Layer 5 of a small transformer language model trained on English Wikipedia (9 layers, counted from 0, width 96).
In attention head 2, each number of a token's query is one row of weights dot the token's vector x. The head spreads its attention over the tokens so far by the softmax of query dot key.

Query weights of the head. A number n stands for (n - 500) times 0.0019.
q0: 625 560 598 615 422 540 426 329 516 579 495 448 613 496 427 515 541 561 571 462 517 486 446 680 503 436 545 472 448 410 394 509 418 444 483 452 449 539 628 304 488 557 574 513 509 467 471 344 482 446 387 412 436 402 511 553 394 435 515 445 551 576 522 498 517 460 537 560 452 570 372 470 394 430 287 554 554 663 454 619 518 500 663 432 437 485 562 327 495 423 506 434 562 459 572 424
q1: 525 519 675 475 511 520 461 383 673 498 380 470 537 611 495 494 446 479 347 352 577 483 547 744 510 650 581 522 396 326 494 397 447 535 501 469 497 405 613 524 591 603 475 413 425 566 625 441 579 730 510 574 579 739 578 503 399 557 541 338 377 602 395 487 403 418 477 459 433 543 523 514 445 474 302 490 353 535 507 538 607 503 558 437 467 547 471 432 427 425 534 630 511 465 420 438
q2: 546 451 476 558 444 547 414 516 429 550 521 553 545 520 492 458 537 543 551 535 573 559 472 491 444 537 446 438 473 445 590 618 505 541 458 443 471 422 427 491 428 428 417 581 525 544 609 425 505 444 432 487 485 376 539 452 509 510 514 540 526 484 560 509 477 439 549 518 449 471 488 440 485 530 531 499 579 481 445 499 408 618 555 453 479 538 497 339 655 579 575 521 473 535 584 646
q3: 642 463 511 585 671 493 427 430 443 495 570 442 640 506 608 526 633 506 326 359 520 520 405 628 597 639 571 433 347 313 537 464 453 618 465 474 407 416 478 417 535 701 513 394 362 574 540 346 382 578 582 557 463 506 624 454 481 531 570 414 553 458 403 403 511 378 460 498 511 441 460 538 439 431 360 329 253 515 654 473 732 543 349 416 479 533 446 543 452 402 410 600 465 586 556 598
q4: 477 567 440 316 486 522 552 352 538 353 560 520 422 476 579 496 340 444 544 529 572 479 448 561 510 462 516 614 537 544 475 363 588 395 574 336 467 541 506 444 379 408 506 487 482 469 439 569 478 527 519 478 597 334 576 522 556 572 542 439 485 448 522 441 438 525 477 408 527 529 551 465 409 614 497 419 482 467 510 593 594 543 467 416 561 395 495 711 412 644 422 489 559 477 519 536
q5: 584 434 428 508 473 542 509 571 367 416 418 407 407 612 305 568 450 521 498 679 411 474 532 401 575 503 308 622 645 666 717 499 582 462 540 611 532 513 564 555 542 434 517 562 575 587 545 460 404 435 635 557 653 489 404 294 575 527 511 575 443 493 597 557 336 646 498 477 476 533 513 447 560 552 500 483 533 531 383 599 500 533 496 598 706 638 503 476 617 515 592 426 609 435 454 607
q6: 535 432 349 449 550 479 435 262 396 442 647 551 412 503 438 507 676 413 354 480 608 537 558 452 642 525 349 441 473 457 526 345 495 438 459 437 465 452 534 388 537 452 490 552 200 447 614 356 693 709 508 435 567 443 580 624 609 576 666 454 629 572 300 397 491 437 414 542 327 501 557 626 381 549 516 446 261 689 535 403 583 446 338 393 396 537 566 487 447 478 410 408 215 583 563 615
q7: 444 443 433 482 604 493 495 628 393 474 517 462 548 499 484 459 592 498 390 389 604 429 410 354 618 526 476 444 460 442 627 401 489 579 293 536 509 513 504 498 540 615 370 422 556 503 734 453 598 461 379 578 493 528 463 524 573 442 515 772 414 484 576 649 492 497 362 322 491 428 511 543 605 337 525 417 454 363 470 392 430 486 432 523 348 616 552 442 562 458 548 527 552 485 587 655
q8: 611 540 366 509 529 494 678 490 667 533 511 519 537 462 374 425 366 586 473 440 673 416 478 528 419 551 556 665 440 474 367 559 412 415 456 455 410 473 543 577 432 415 549 423 655 549 510 498 385 515 338 464 453 415 603 647 444 685 485 481 417 496 442 405 576 369 654 381 551 470 498 513 506 519 464 531 482 434 570 627 425 503 444 616 445 372 463 446 392 465 397 503 570 495 527 433
q9: 485 497 426 502 450 652 481 241 619 586 359 540 436 573 554 519 563 550 581 561 473 420 597 519 505 423 421 560 530 409 466 588 528 380 594 330 523 575 510 431 333 437 374 573 406 585 369 587 421 558 441 404 598 416 476 386 464 400 745 350 609 398 386 356 573 558 349 598 448 490 387 466 698 690 455 560 399 581 392 504 574 413 525 235 594 431 374 584 392 513 476 305 363 543 321 486
q10: 422 364 477 610 503 692 497 452 574 476 407 436 428 481 302 507 541 506 526 642 406 516 620 567 453 437 461 523 545 446 442 519 549 378 618 420 513 619 591 333 630 552 545 470 492 549 543 443 406 522 626 454 661 566 377 534 653 494 713 343 516 442 515 452 395 441 530 537 500 576 457 374 571 690 346 536 224 614 574 603 545 544 518 136 547 614 352 499 418 499 565 543 460 758 286 394
q11: 533 646 425 465 530 434 491 519 428 495 436 521 500 473 557 555 513 438 407 476 495 629 514 433 385 703 417 387 438 428 338 427 501 393 582 609 492 499 342 422 474 534 672 457 427 525 487 600 605 727 501 546 488 480 666 488 471 464 678 564 509 608 487 565 382 385 485 470 494 514 520 215 446 671 348 443 487 610 500 646 617 554 487 336 295 568 540 460 332 570 525 442 333 557 315 485
q12: 527 643 349 376 436 515 512 292 355 619 327 511 397 515 433 458 556 491 501 543 516 296 626 428 375 520 370 555 322 480 346 465 430 229 506 252 398 539 539 515 446 404 386 644 483 574 465 596 690 511 467 378 648 335 602 494 334 498 638 317 598 558 490 409 593 610 390 557 405 619 482 431 527 570 525 594 432 641 504 531 421 401 498 468 628 549 498 485 490 489 610 340 512 539 579 355
q13: 500 402 524 519 431 419 561 317 524 455 613 458 357 408 538 733 526 560 435 472 596 593 605 585 532 371 637 313 658 563 461 486 420 581 611 359 318 540 413 154 431 377 500 576 177 521 497 641 623 451 740 327 539 292 471 241 628 366 477 578 605 528 394 496 326 625 502 617 498 445 380 552 354 485 707 623 411 777 455 360 325 379 459 301 435 448 534 678 569 352 545 416 350 552 517 779
q14: 380 703 811 445 688 511 493 590 318 433 442 547 255 513 616 684 708 573 567 550 545 373 608 506 840 491 373 561 501 643 267 642 575 569 418 553 458 371 593 291 405 536 451 668 559 487 708 460 557 326 543 351 619 705 588 442 583 484 541 568 652 610 582 446 529 596 523 710 488 480 577 390 499 446 542 744 442 657 497 344 334 530 761 518 509 614 526 525 301 621 540 581 538 644 420 641
q15: 413 571 517 529 409 529 472 633 449 716 592 487 372 394 361 424 418 317 295 677 531 285 543 624 195 477 374 502 320 379 415 417 388 445 309 281 292 308 431 477 438 451 422 166 451 613 364 430 410 552 534 513 539 464 700 455 554 473 355 554 586 519 609 312 669 658 261 478 552 612 599 419 611 288 350 590 574 500 310 490 524 431 588 512 537 515 544 404 543 697 381 223 628 469 469 527
q16: 610 480 459 549 571 362 592 364 317 426 610 376 415 528 574 569 464 530 526 446 379 330 549 446 553 681 557 458 448 582 270 610 329 519 495 463 614 367 512 454 289 511 578 436 605 485 561 588 523 495 577 450 703 576 460 573 430 423 416 741 354 553 466 793 609 451 553 537 339 432 410 563 384 524 521 369 691 410 526 656 424 215 502 442 507 463 455 431 568 345 627 416 519 439 527 429
q17: 507 427 431 324 355 533 466 692 484 350 579 650 572 254 386 389 393 560 541 519 613 393 440 310 655 489 475 304 524 454 616 454 459 616 476 381 620 679 505 390 409 671 488 586 689 432 766 613 590 546 633 545 594 538 481 609 414 470 385 214 370 306 649 486 520 585 550 444 438 527 625 564 477 582 680 289 771 410 496 490 531 537 417 427 223 621 425 717 206 642 478 581 566 327 383 349
q18: 322 451 726 663 585 662 627 440 380 352 351 528 680 596 265 633 592 231 461 464 595 312 583 556 497 552 610 612 581 568 344 666 353 509 456 244 496 357 538 617 489 321 376 527 521 681 320 504 448 426 580 480 499 426 441 490 326 372 633 431 481 645 702 616 416 416 755 661 508 306 584 252 518 531 532 639 470 447 636 573 280 610 425 383 596 445 614 616 513 412 556 648 519 334 685 472
q19: 433 191 779 563 456 514 478 657 654 537 411 398 495 585 465 569 436 546 488 254 586 513 317 236 527 571 424 590 587 567 453 500 236 378 372 257 602 626 651 338 618 630 272 439 403 408 549 521 640 581 538 404 493 513 407 220 613 358 382 782 689 539 334 353 613 512 458 474 314 609 441 520 337 498 425 671 368 550 542 356 349 491 526 438 403 372 543 456 488 600 381 525 557 498 506 426
q20: 465 533 421 785 291 533 459 492 444 618 583 394 692 466 481 650 319 449 606 577 314 539 362 471 788 341 514 320 362 545 432 484 518 419 314 476 586 396 384 695 670 366 520 660 737 437 460 451 569 252 534 510 529 507 494 547 274 366 494 554 555 370 623 549 591 687 473 561 568 495 539 249 651 554 469 460 318 466 808 484 612 683 552 590 568 456 656 526 513 409 642 529 490 644 517 472
q21: 349 691 519 401 615 417 356 651 610 579 209 374 664 496 496 553 731 402 538 491 532 486 595 327 414 724 531 426 415 243 316 391 510 463 376 463 428 534 646 503 403 402 422 643 603 471 434 394 480 481 557 775 599 846 469 697 457 641 660 135 464 519 481 513 485 578 367 389 505 401 285 614 289 407 475 619 520 416 465 405 381 422 540 540 700 510 368 431 636 484 507 536 454 539 585 411
q22: 480 394 468 465 518 615 534 655 364 514 479 431 550 617 484 444 470 512 593 514 550 467 580 461 504 678 604 564 417 552 457 624 479 534 513 474 470 439 246 606 447 379 487 654 523 643 350 459 462 757 613 571 387 505 626 658 694 467 438 537 475 287 536 152 454 475 433 648 446 459 385 693 426 389 257 418 338 413 563 437 505 624 569 772 682 515 552 576 424 241 609 288 538 308 454 532
q23: 520 433 396 367 392 483 517 630 286 445 566 353 475 446 348 540 641 631 467 591 627 752 417 526 537 362 496 339 499 561 586 606 353 552 516 499 631 392 345 515 441 493 352 578 275 389 538 201 446 411 552 585 527 376 227 446 445 524 789 455 421 626 219 427 424 617 332 562 337 487 346 491 420 355 490 445 480 364 387 420 571 481 804 364 394 225 488 746 471 521 550 513 630 508 390 612
q24: 618 473 453 555 567 585 615 562 594 646 664 482 581 490 355 372 477 638 642 726 594 327 651 651 689 228 470 758 463 425 445 536 415 349 584 690 492 502 681 579 520 420 343 247 635 494 640 638 619 390 603 442 420 302 452 419 554 527 317 369 327 394 725 473 613 279 542 455 476 461 524 603 437 475 335 497 542 369 502 366 355 416 565 394 539 659 348 442 571 503 582 576 704 381 342 402
q25: 395 673 451 508 646 342 767 458 504 488 517 559 608 655 573 377 538 433 599 419 473 717 477 399 360 547 144 470 510 615 510 375 550 546 459 543 621 484 557 299 540 243 570 508 424 517 507 679 654 596 465 569 445 230 397 669 682 416 506 531 482 446 597 469 524 513 392 640 419 402 604 554 540 275 741 427 603 617 541 348 499 410 449 421 405 433 501 467 467 646 404 535 317 757 427 351
q26: 439 540 346 371 270 715 438 562 690 316 434 476 457 611 531 415 835 419 644 326 587 461 558 547 537 468 385 659 438 572 660 503 387 543 446 656 648 424 547 598 428 567 500 582 494 603 631 350 641 479 339 506 291 465 364 445 592 465 621 551 453 452 491 644 428 382 660 609 187 567 684 460 484 519 546 476 453 480 470 305 524 444 371 417 543 426 363 610 678 600 399 402 551 273 705 368
q27: 319 641 727 755 485 586 536 404 510 543 553 518 551 299 362 591 548 393 524 139 538 433 627 400 442 403 464 414 344 445 566 684 373 707 563 524 554 592 346 508 507 509 606 552 247 546 666 567 549 681 540 290 468 457 707 520 673 488 577 458 635 559 638 505 634 421 390 359 463 549 459 558 637 448 287 456 577 464 380 352 337 388 688 603 477 437 474 505 518 419 519 410 576 398 515 558
q28: 455 718 584 417 391 627 548 326 470 599 314 610 417 633 361 628 397 374 613 495 506 482 544 623 399 676 419 664 424 533 571 542 658 519 663 615 507 507 529 355 196 454 317 411 563 244 690 203 371 391 478 544 392 458 319 614 520 377 723 400 243 455 464 461 495 529 654 640 508 656 268 607 521 350 509 413 373 499 314 440 467 561 553 544 144 487 535 623 677 543 801 380 245 573 462 370
q29: 349 587 690 708 392 591 584 516 545 496 578 331 507 496 397 519 398 771 387 536 420 461 417 437 433 298 752 398 322 582 428 605 753 375 420 601 652 369 478 512 500 570 246 454 686 529 477 568 498 584 473 656 410 627 417 495 678 769 343 489 421 646 207 566 482 311 448 524 563 329 579 528 662 508 548 390 473 384 580 487 690 772 106 458 490 302 302 754 489 557 495 475 604 569 395 443
q30: 632 353 607 563 455 753 723 515 686 555 445 585 583 552 374 520 508 965 427 591 396 552 531 480 691 734 435 442 550 568 348 437 573 510 410 513 353 439 347 446 465 530 481 530 549 480 346 645 489 576 412 579 502 398 585 496 482 661 625 291 588 524 619 332 692 414 557 305 358 674 696 488 523 322 558 289 537 588 388 527 560 404 572 488 487 302 465 468 711 669 502 552 560 485 518 579
q31: 349 534 667 333 388 561 484 487 509 407 463 432 471 635 364 508 534 585 389 583 462 612 650 520 613 539 275 468 607 549 620 529 511 423 415 622 315 580 536 429 397 502 354 507 349 703 519 600 609 669 636 424 709 684 446 670 206 414 360 606 550 943 728 355 535 451 409 680 664 388 452 425 317 608 473 603 507 529 452 567 516 680 435 331 549 557 386 455 623 462 568 476 445 340 368 329

Each question shows a short text with each token's key, already scaled and adjusted for position as the last token sees it. A number n stands for (n - 500) times 0.0025.

Then comes the last token's vector x. A number n stands for (n - 500) times 0.0071.

0 " 2": 505 498 493 499 510 509 507 497 554 505 572 558 811 320 437 352 398 332 596 497 32 225 448 663 491 537 189 668 466 617 502 414
1 " |": 592 513 469 469 534 513 463 480 506 578 557 453 808 340 482 479 507 359 406 460 255 435 430 645 421 471 463 594 483 419 470 509
2 " 0": 437 597 413 407 482 638 520 421 583 563 599 353 820 339 450 505 425 221 485 445 424 480 419 651 464 434 421 551 586 424 562 633
3 " |": 471 639 501 421 582 556 492 482 499 600 599 402 791 404 475 587 445 178 454 547 547 413 484 581 388 369 466 540 606 319 493 603
4 " 1": 475 421 481 373 472 613 520 405 585 580 623 351 769 302 432 572 425 137 553 533 505 501 496 591 396 371 468 631 593 455 526 624
5 " |": 451 411 542 509 550 563 517 466 477 581 597 392 839 386 541 705 557 198 518 554 477 527 493 640 316 355 509 577 615 389 550 614
x: 492 473 580 614 416 539 517 474 52 542 481 597 304 537 442 399 412 546 407 416 421 381 539 502 432 540 603 630 414 627 448 536 523 379 610 409 553 484 477 533 514 646 422 616 563 611 421 506 298 540 348 346 538 533 388 654 399 560 686 669 566 483 612 411 579 463 553 401 497 622 640 407 555 430 288 614 381 489 588 506 399 482 537 511 476 514 467 465 498 467 490 517 525 567 526 437
Which token does the last token look at most, and with what share of its attention? 4 " 1", with about 50%

0 " 0": 506 497 491 499 510 509 505 496 554 507 572 561 809 319 433 353 398 330 596 501 32 222 443 663 496 540 189 669 465 617 504 417
1 " |": 600 541 435 458 547 536 440 503 508 588 564 457 804 352 487 475 471 317 437 473 316 410 434 549 411 453 460 640 506 394 518 523
2 " —": 492 577 504 447 383 554 485 442 570 515 682 325 891 367 458 534 449 298 592 553 440 489 539 538 546 383 411 640 587 411 609 598
3 " |": 484 658 486 537 490 470 529 532 462 523 664 448 787 496 465 558 442 365 538 527 416 639 417 406 369 471 435 718 512 394 432 738
4 " ": 371 513 468 424 420 560 549 441 564 570 677 435 801 401 545 527 400 341 682 543 342 592 517 522 461 398 410 632 538 315 480 637
5 " |": 390 444 512 543 462 498 576 534 508 588 646 445 752 495 513 539 557 303 604 569 524 620 374 536 298 448 333 677 462 401 437 698
x: 357 496 543 635 495 561 463 450 82 631 541 575 364 546 550 538 385 580 376 315 433 429 518 444 433 545 626 571 464 667 475 587 452 389 646 399 510 621 482 560 605 642 393 562 565 539 418 535 452 559 389 428 612 504 438 630 324 506 622 600 565 495 630 352 585 473 494 475 492 652 608 372 458 485 372 621 384 551 608 462 434 603 555 547 419 562 321 402 409 514 439 709 462 521 441 347
To which token does the last token give the most attention? 2 " —"

0 "\n": 506 498 502 500 505 500 498 492 565 490 586 551 821 313 445 330 392 333 606 477 42 222 449 669 506 529 200 675 475 621 507 412
1 "==": 538 468 505 556 423 482 441 431 594 442 717 413 694 186 434 244 377 447 574 506 224 330 508 632 525 487 340 612 544 512 493 475
2 "W": 503 522 439 481 492 531 510 435 685 539 574 363 584 222 320 311 366 376 457 472 219 426 418 763 574 333 379 587 549 647 582 375
3 "ork": 442 513 458 559 615 521 554 493 573 571 565 455 592 378 402 397 450 296 426 369 289 339 447 749 718 430 530 590 564 461 547 507
4 "s": 499 539 482 610 574 460 595 462 567 582 588 517 571 477 474 595 468 408 486 325 308 457 253 795 714 381 487 576 503 512 368 452
5 "==": 507 533 516 473 479 469 459 398 545 539 627 551 750 270 520 331 408 332 543 424 154 346 445 584 530 476 315 685 494 557 541 452
x: 494 277 530 518 338 698 468 393 92 514 469 722 409 527 450 376 325 620 615 623 381 610 423 536 400 407 486 531 444 500 502 502 518 509 735 337 563 781 511 492 620 617 540 531 538 480 471 606 495 451 445 520 501 466 405 612 305 412 675 526 502 484 414 471 429 541 586 534 610 652 537 577 585 426 446 442 496 483 533 525 453 556 409 504 468 575 431 534 409 559 506 793 505 552 445 397
To which token does the last token give the most attention? 1 "=="

0 "27": 505 500 492 496 511 505 507 497 555 504 572 562 813 323 433 349 393 332 596 496 26 224 444 659 496 539 190 664 461 619 496 411
1 "\n": 495 476 553 487 475 435 498 456 551 468 649 516 765 339 408 318 439 395 548 446 209 320 563 587 511 499 406 639 475 524 544 422
2 "-": 475 540 467 459 401 583 510 439 417 623 460 473 611 283 333 354 450 460 398 442 264 432 476 687 707 447 423 573 561 515 532 526
3 " La": 562 607 525 558 506 575 609 461 627 541 694 315 740 221 236 407 383 349 535 485 249 381 508 636 581 469 419 565 612 634 633 563
4 " Ro": 489 628 432 525 534 408 642 437 609 557 659 422 635 282 320 470 545 259 578 567 108 518 526 752 483 578 545 607 451 655 702 641
5 "que": 479 581 606 545 553 431 570 458 603 459 626 501 581 383 495 478 570 390 552 629 129 499 287 744 459 510 702 605 563 567 673 448
x: 605 465 468 590 485 623 451 497 110 584 428 617 437 429 417 477 288 711 365 398 627 401 517 323 322 405 458 549 449 584 505 551 411 529 712 533 544 614 465 474 453 409 428 551 439 686 519 474 504 583 400 332 397 503 475 515 514 639 685 422 502 501 415 495 571 400 581 473 401 487 773 485 488 530 559 432 459 334 553 473 468 478 529 366 414 572 440 597 508 573 437 658 556 661 505 492
To which token does the last token give the most attention? 0 "27"

0 "ou": 501 499 502 496 508 504 504 495 558 494 578 558 816 327 430 350 394 323 599 495 33 231 438 666 500 529 198 668 462 620 506 421
1 "en": 466 525 503 431 475 430 514 440 532 481 581 481 668 392 483 478 416 416 542 416 244 597 443 730 435 443 468 693 491 491 605 479
2 "\n": 510 502 549 476 453 419 502 521 540 467 582 546 707 364 408 401 373 442 608 379 288 349 417 666 527 569 399 748 452 513 556 361
3 "-": 411 499 456 408 406 590 497 394 413 641 429 434 660 261 354 407 425 558 437 416 249 502 435 661 727 422 440 594 555 463 621 593
4 " T": 495 604 448 523 550 500 611 431 645 601 641 372 709 165 337 345 385 368 519 478 385 391 458 664 533 486 367 663 604 688 624 515
5 "anc": 385 546 520 621 663 482 570 454 623 626 734 509 554 387 411 548 581 281 570 608 327 442 407 816 556 202 546 532 563 366 592 425
x: 550 582 448 475 562 621 499 273 142 553 520 641 500 450 275 361 406 626 346 487 572 335 505 364 488 471 548 578 645 664 522 370 556 406 617 493 538 614 536 414 489 602 270 543 452 450 446 450 458 542 460 350 482 545 309 387 464 561 760 739 568 562 531 373 417 451 550 391 411 551 448 453 526 573 323 414 428 331 556 531 488 375 508 403 473 505 551 545 540 649 531 676 529 596 530 563
To which token does the last token give the most attention? 5 "anc"

0 ",": 506 505 498 500 506 502 509 497 550 501 566 561 815 327 438 340 400 334 596 486 32 220 445 659 500 536 194 668 472 622 496 404
1 " j": 522 423 527 546 541 516 575 431 586 544 630 539 746 275 416 482 439 293 579 591 226 439 510 454 466 520 307 621 395 502 591 547
2 "oint": 539 515 594 627 589 402 548 457 562 503 579 362 713 355 528 494 362 274 571 556 326 392 522 613 479 506 380 499 308 458 724 524
3 " top": 648 513 519 630 642 412 656 445 725 513 671 497 722 301 380 562 477 365 692 504 251 419 526 605 538 481 425 458 348 397 551 354
4 " sc": 605 531 502 527 528 427 623 361 628 653 572 450 646 147 363 452 392 384 736 560 313 547 447 699 547 316 465 568 382 408 586 444
5 "or": 494 604 519 589 507 433 549 451 593 547 515 473 497 188 228 251 350 215 599 447 255 459 463 401 398 315 768 607 401 353 459 718
x: 550 669 681 492 567 592 393 453 217 479 430 578 500 571 412 364 458 584 310 514 589 367 450 644 387 339 607 521 561 617 582 435 586 429 753 651 561 728 551 618 485 515 471 545 456 618 442 489 494 528 404 357 345 510 676 580 485 539 714 525 462 644 506 432 540 314 595 368 467 550 551 663 428 599 597 576 352 488 532 676 485 524 382 393 518 460 600 497 472 424 539 757 494 590 502 210
To which token does the last token give the most attention? 5 "or"

0 "\n": 506 498 502 500 505 500 498 492 565 490 586 551 821 313 445 330 392 333 606 477 42 222 449 669 506 529 200 675 475 621 507 412
1 "\n": 513 488 548 508 481 468 475 437 590 431 608 440 749 314 557 258 390 436 627 435 241 274 488 669 574 465 354 649 488 616 561 413
2 "A": 612 480 641 519 461 575 550 515 608 515 652 377 797 281 300 381 346 405 483 397 222 461 485 585 589 386 380 580 588 629 514 471
3 "pp": 602 721 528 638 669 383 612 395 750 555 716 511 598 228 419 511 429 464 473 557 257 572 645 647 588 438 281 426 479 531 540 525
4 "ear": 533 519 565 560 582 472 553 429 770 513 771 479 815 239 309 395 458 246 533 405 276 627 395 667 508 401 588 649 527 392 695 520
5 "anc": 460 490 619 712 565 424 511 471 518 593 742 578 531 407 428 526 369 373 737 499 449 541 329 469 467 372 732 810 478 326 508 364
x: 483 518 457 593 552 780 331 460 261 731 505 598 558 473 393 466 613 582 227 318 621 475 475 328 438 539 607 481 523 555 443 355 602 250 671 373 602 768 556 358 490 482 317 586 455 486 416 449 477 540 457 431 412 378 572 395 470 501 716 583 547 482 534 467 445 512 549 544 425 519 634 565 485 675 347 395 499 430 525 651 493 364 511 325 434 580 352 462 484 711 494 576 586 572 636 500
Which token does the last token look at most, and with what share of its attention? 4 "ear", with about 40%

0 " |": 514 496 492 502 514 504 500 499 554 506 568 559 809 317 435 346 396 327 593 484 32 222 437 666 503 536 194 661 473 615 501 425
1 " ": 601 516 467 509 495 561 485 453 557 560 654 476 766 376 488 478 394 340 589 473 227 440 501 633 569 484 401 620 526 417 544 546
2 " |": 577 583 536 475 504 547 536 498 519 598 626 435 750 463 461 474 502 347 439 535 414 473 321 570 441 503 308 685 499 436 486 688
3 " —": 442 570 563 470 368 524 522 448 598 516 663 328 846 353 453 564 410 311 565 593 408 548 466 536 537 386 347 673 574 427 642 656
4 " |": 362 567 489 536 522 489 537 521 465 547 640 454 825 474 465 608 455 374 506 561 414 665 406 471 401 474 418 710 519 454 492 757
5 " ": 422 395 513 435 422 537 558 447 556 577 668 446 816 402 541 589 398 331 675 542 361 625 511 571 472 389 421 642 531 347 525 642
x: 360 548 442 653 509 540 443 391 70 551 432 597 447 423 386 619 366 656 514 286 436 447 495 457 516 482 552 520 400 594 455 485 516 389 664 276 622 661 537 602 545 602 393 524 424 590 536 557 519 511 420 407 509 630 462 641 439 532 573 502 544 496 376 384 653 452 495 431 482 622 622 549 560 446 349 577 431 471 711 576 387 558 471 571 428 562 391 409 535 544 603 615 581 599 466 428
To which token does the last token give the most attention? 3 " —"

0 " |": 514 496 492 502 514 504 500 499 554 506 568 559 809 317 435 346 396 327 593 484 32 222 437 666 503 536 194 661 473 615 501 425
1 " 6": 556 493 454 426 534 597 476 445 550 561 604 405 780 347 387 520 361 299 549 499 344 484 448 576 485 464 333 609 523 454 604 511
2 " |": 589 551 510 479 561 539 513 411 518 586 674 326 874 319 404 529 487 312 410 525 413 517 608 575 298 373 513 510 601 406 426 629
3 " —": 474 542 546 459 390 510 486 395 619 534 732 357 904 332 425 578 439 238 655 599 472 568 647 621 464 322 434 579 573 463 566 613
4 " |": 377 568 485 526 521 474 514 500 470 548 657 479 798 488 436 602 457 315 587 573 466 678 494 540 365 422 427 689 497 489 451 736
5 " ": 414 404 503 416 423 538 548 425 568 592 687 466 795 409 522 578 394 317 732 565 370 637 555 614 468 390 408 635 509 371 517 661
x: 322 558 461 657 510 543 449 392 81 560 447 579 451 413 356 634 348 665 531 304 461 458 491 466 524 472 561 523 418 600 443 493 496 397 669 266 626 647 539 601 561 598 353 516 426 577 528 564 509 513 432 390 518 633 443 651 443 532 572 492 550 510 373 371 634 451 489 453 468 596 604 545 542 443 349 564 430 463 718 587 387 556 462 567 446 555 392 403 536 537 603 619 579 586 455 442
Which token does the last token look at most, and with what share of its attention? 3 " —", with about 80%

0 " sub": 490 489 508 504 501 498 507 493 561 497 584 555 817 310 437 338 390 330 602 493 30 232 443 654 496 533 193 661 456 626 509 411
1 "se": 554 335 622 438 557 391 568 360 677 562 642 518 509 431 535 423 417 471 609 655 178 612 528 618 396 436 372 580 336 517 532 394
2 "qu": 589 446 568 555 470 351 546 358 671 482 733 666 504 341 469 458 503 424 606 655 403 592 324 592 528 272 682 672 320 482 583 473
3 "ently": 458 521 457 450 482 560 579 523 563 566 546 533 654 314 515 414 435 443 438 359 277 526 392 512 549 452 295 685 440 500 493 388
4 " represent": 472 446 546 545 441 394 591 491 656 538 664 514 777 266 414 413 520 509 559 311 335 613 395 495 511 492 430 668 467 362 503 381
5 "ed": 546 530 588 453 443 538 494 413 560 555 562 488 719 225 348 327 391 457 602 449 317 538 411 469 547 537 411 618 435 393 542 417
x: 473 523 504 473 620 649 474 443 167 433 453 630 516 518 392 597 355 498 305 486 472 669 506 474 169 441 554 509 534 553 599 538 562 443 750 381 668 629 539 498 692 463 379 476 455 581 443 511 445 536 397 487 336 332 429 584 304 548 559 400 538 497 399 537 661 501 523 528 537 527 588 597 450 536 450 531 639 447 542 621 490 543 545 460 499 650 419 303 428 544 556 669 354 512 512 400
To which token does the last token give the most attention? 0 " sub"

0 " the": 503 501 507 503 507 498 510 498 557 499 568 556 811 314 427 338 399 328 593 483 28 223 441 656 499 535 186 654 468 626 500 405
1 " Sc": 504 402 514 522 471 482 633 409 543 587 653 453 724 255 431 458 397 374 544 584 211 439 546 631 537 499 372 665 445 486 553 558
2 "ott": 440 497 467 485 539 546 466 479 563 490 608 388 690 318 357 413 387 110 603 417 188 545 500 665 544 443 684 642 538 471 615 695
3 "ish": 428 415 519 552 516 511 488 496 499 567 521 524 649 331 502 549 510 317 677 412 257 439 424 580 573 586 438 642 431 442 686 493
4 " First": 477 521 419 507 616 450 577 446 603 565 558 490 704 340 406 473 442 335 636 458 74 547 522 653 625 526 459 636 341 429 603 434
5 " Division": 439 526 542 609 535 452 594 569 578 562 583 520 550 418 490 390 398 352 566 397 95 516 444 593 661 470 633 596 398 307 541 341
x: 527 572 415 525 700 622 527 451 151 563 462 551 458 581 458 467 372 652 289 591 665 460 526 490 392 373 530 563 460 475 622 473 536 433 767 502 466 602 636 503 548 476 465 559 520 523 588 545 503 461 338 435 365 428 497 529 449 534 640 364 474 289 412 445 578 496 545 541 415 458 672 591 455 552 387 542 439 424 491 467 284 349 355 401 346 669 509 406 338 461 419 788 612 611 465 483
Which two tokens does the last token look at most, in order? 0 " the", 5 " Division"

0 " |": 514 496 492 502 514 504 500 499 554 506 568 559 809 317 435 346 396 327 593 484 32 222 437 666 503 536 194 661 473 615 501 425
1 " 17": 511 518 403 439 506 553 559 416 556 586 531 468 727 296 435 542 375 345 500 529 346 474 530 608 441 470 303 587 558 453 539 582
2 " |": 566 548 508 484 556 526 497 425 496 533 603 356 860 262 401 494 426 253 442 447 349 527 663 500 262 475 564 593 507 433 428 652
3 " 0": 434 517 479 396 456 647 544 402 575 580 627 399 807 349 444 526 449 111 565 433 471 563 576 598 378 408 418 552 550 441 490 669
4 " |": 386 550 538 451 580 569 486 493 498 577 614 440 790 448 503 608 463 79 559 571 569 486 599 586 368 307 407 509 586 354 467 658
5 " 5": 470 501 554 474 450 540 553 412 506 585 628 410 772 405 496 661 462 142 673 609 555 560 588 649 340 327 401 618 522 482 567 588
x: 460 466 600 623 519 613 432 504 159 554 402 577 394 570 529 512 430 684 444 369 550 340 503 400 499 552 582 605 445 694 476 588 511 310 695 336 555 614 525 535 520 720 389 616 620 588 466 504 346 594 393 426 523 513 446 641 492 593 656 647 557 446 285 427 570 458 507 459 476 651 529 487 476 437 376 667 418 484 656 562 399 506 531 719 468 411 473 435 439 467 440 453 586 577 533 460
Which token does the last token look at most, and with what share of its attention? 5 " 5", with about 70%

0 " |": 514 496 492 502 514 504 500 499 554 506 568 559 809 317 435 346 396 327 593 484 32 222 437 666 503 536 194 661 473 615 501 425
1 " —": 579 523 499 454 421 554 491 455 581 522 678 375 826 366 377 535 375 336 566 535 319 471 516 557 623 446 359 661 559 390 596 560
2 " |": 646 607 510 547 511 465 550 507 465 550 664 444 801 491 419 580 404 403 467 563 390 651 427 438 430 502 421 722 538 427 435 785
3 " ": 442 623 446 450 441 572 547 436 565 577 684 436 803 405 523 547 378 367 654 544 330 592 518 555 500 420 409 652 537 336 494 655
4 " |": 371 564 539 534 492 511 571 515 530 590 652 450 763 484 502 570 500 301 551 590 490 603 393 567 335 441 304 666 508 383 461 704
5 " 7": 466 443 577 446 424 600 514 475 529 562 598 358 780 367 486 616 360 274 618 598 467 559 453 565 376 369 279 630 477 420 618 607
x: 461 470 522 555 598 580 451 450 132 568 343 555 365 597 424 456 495 723 392 315 579 383 539 312 444 539 487 568 425 637 583 532 490 385 626 335 563 673 530 534 515 701 459 647 619 615 507 470 378 563 452 460 501 505 455 665 457 543 601 566 579 409 314 430 608 541 526 419 470 741 554 468 573 481 427 599 426 497 640 638 470 488 575 683 489 526 480 398 433 450 432 540 583 568 477 442
Which token does the last token look at most, and with what share of its attention? 5 " 7", with about 40%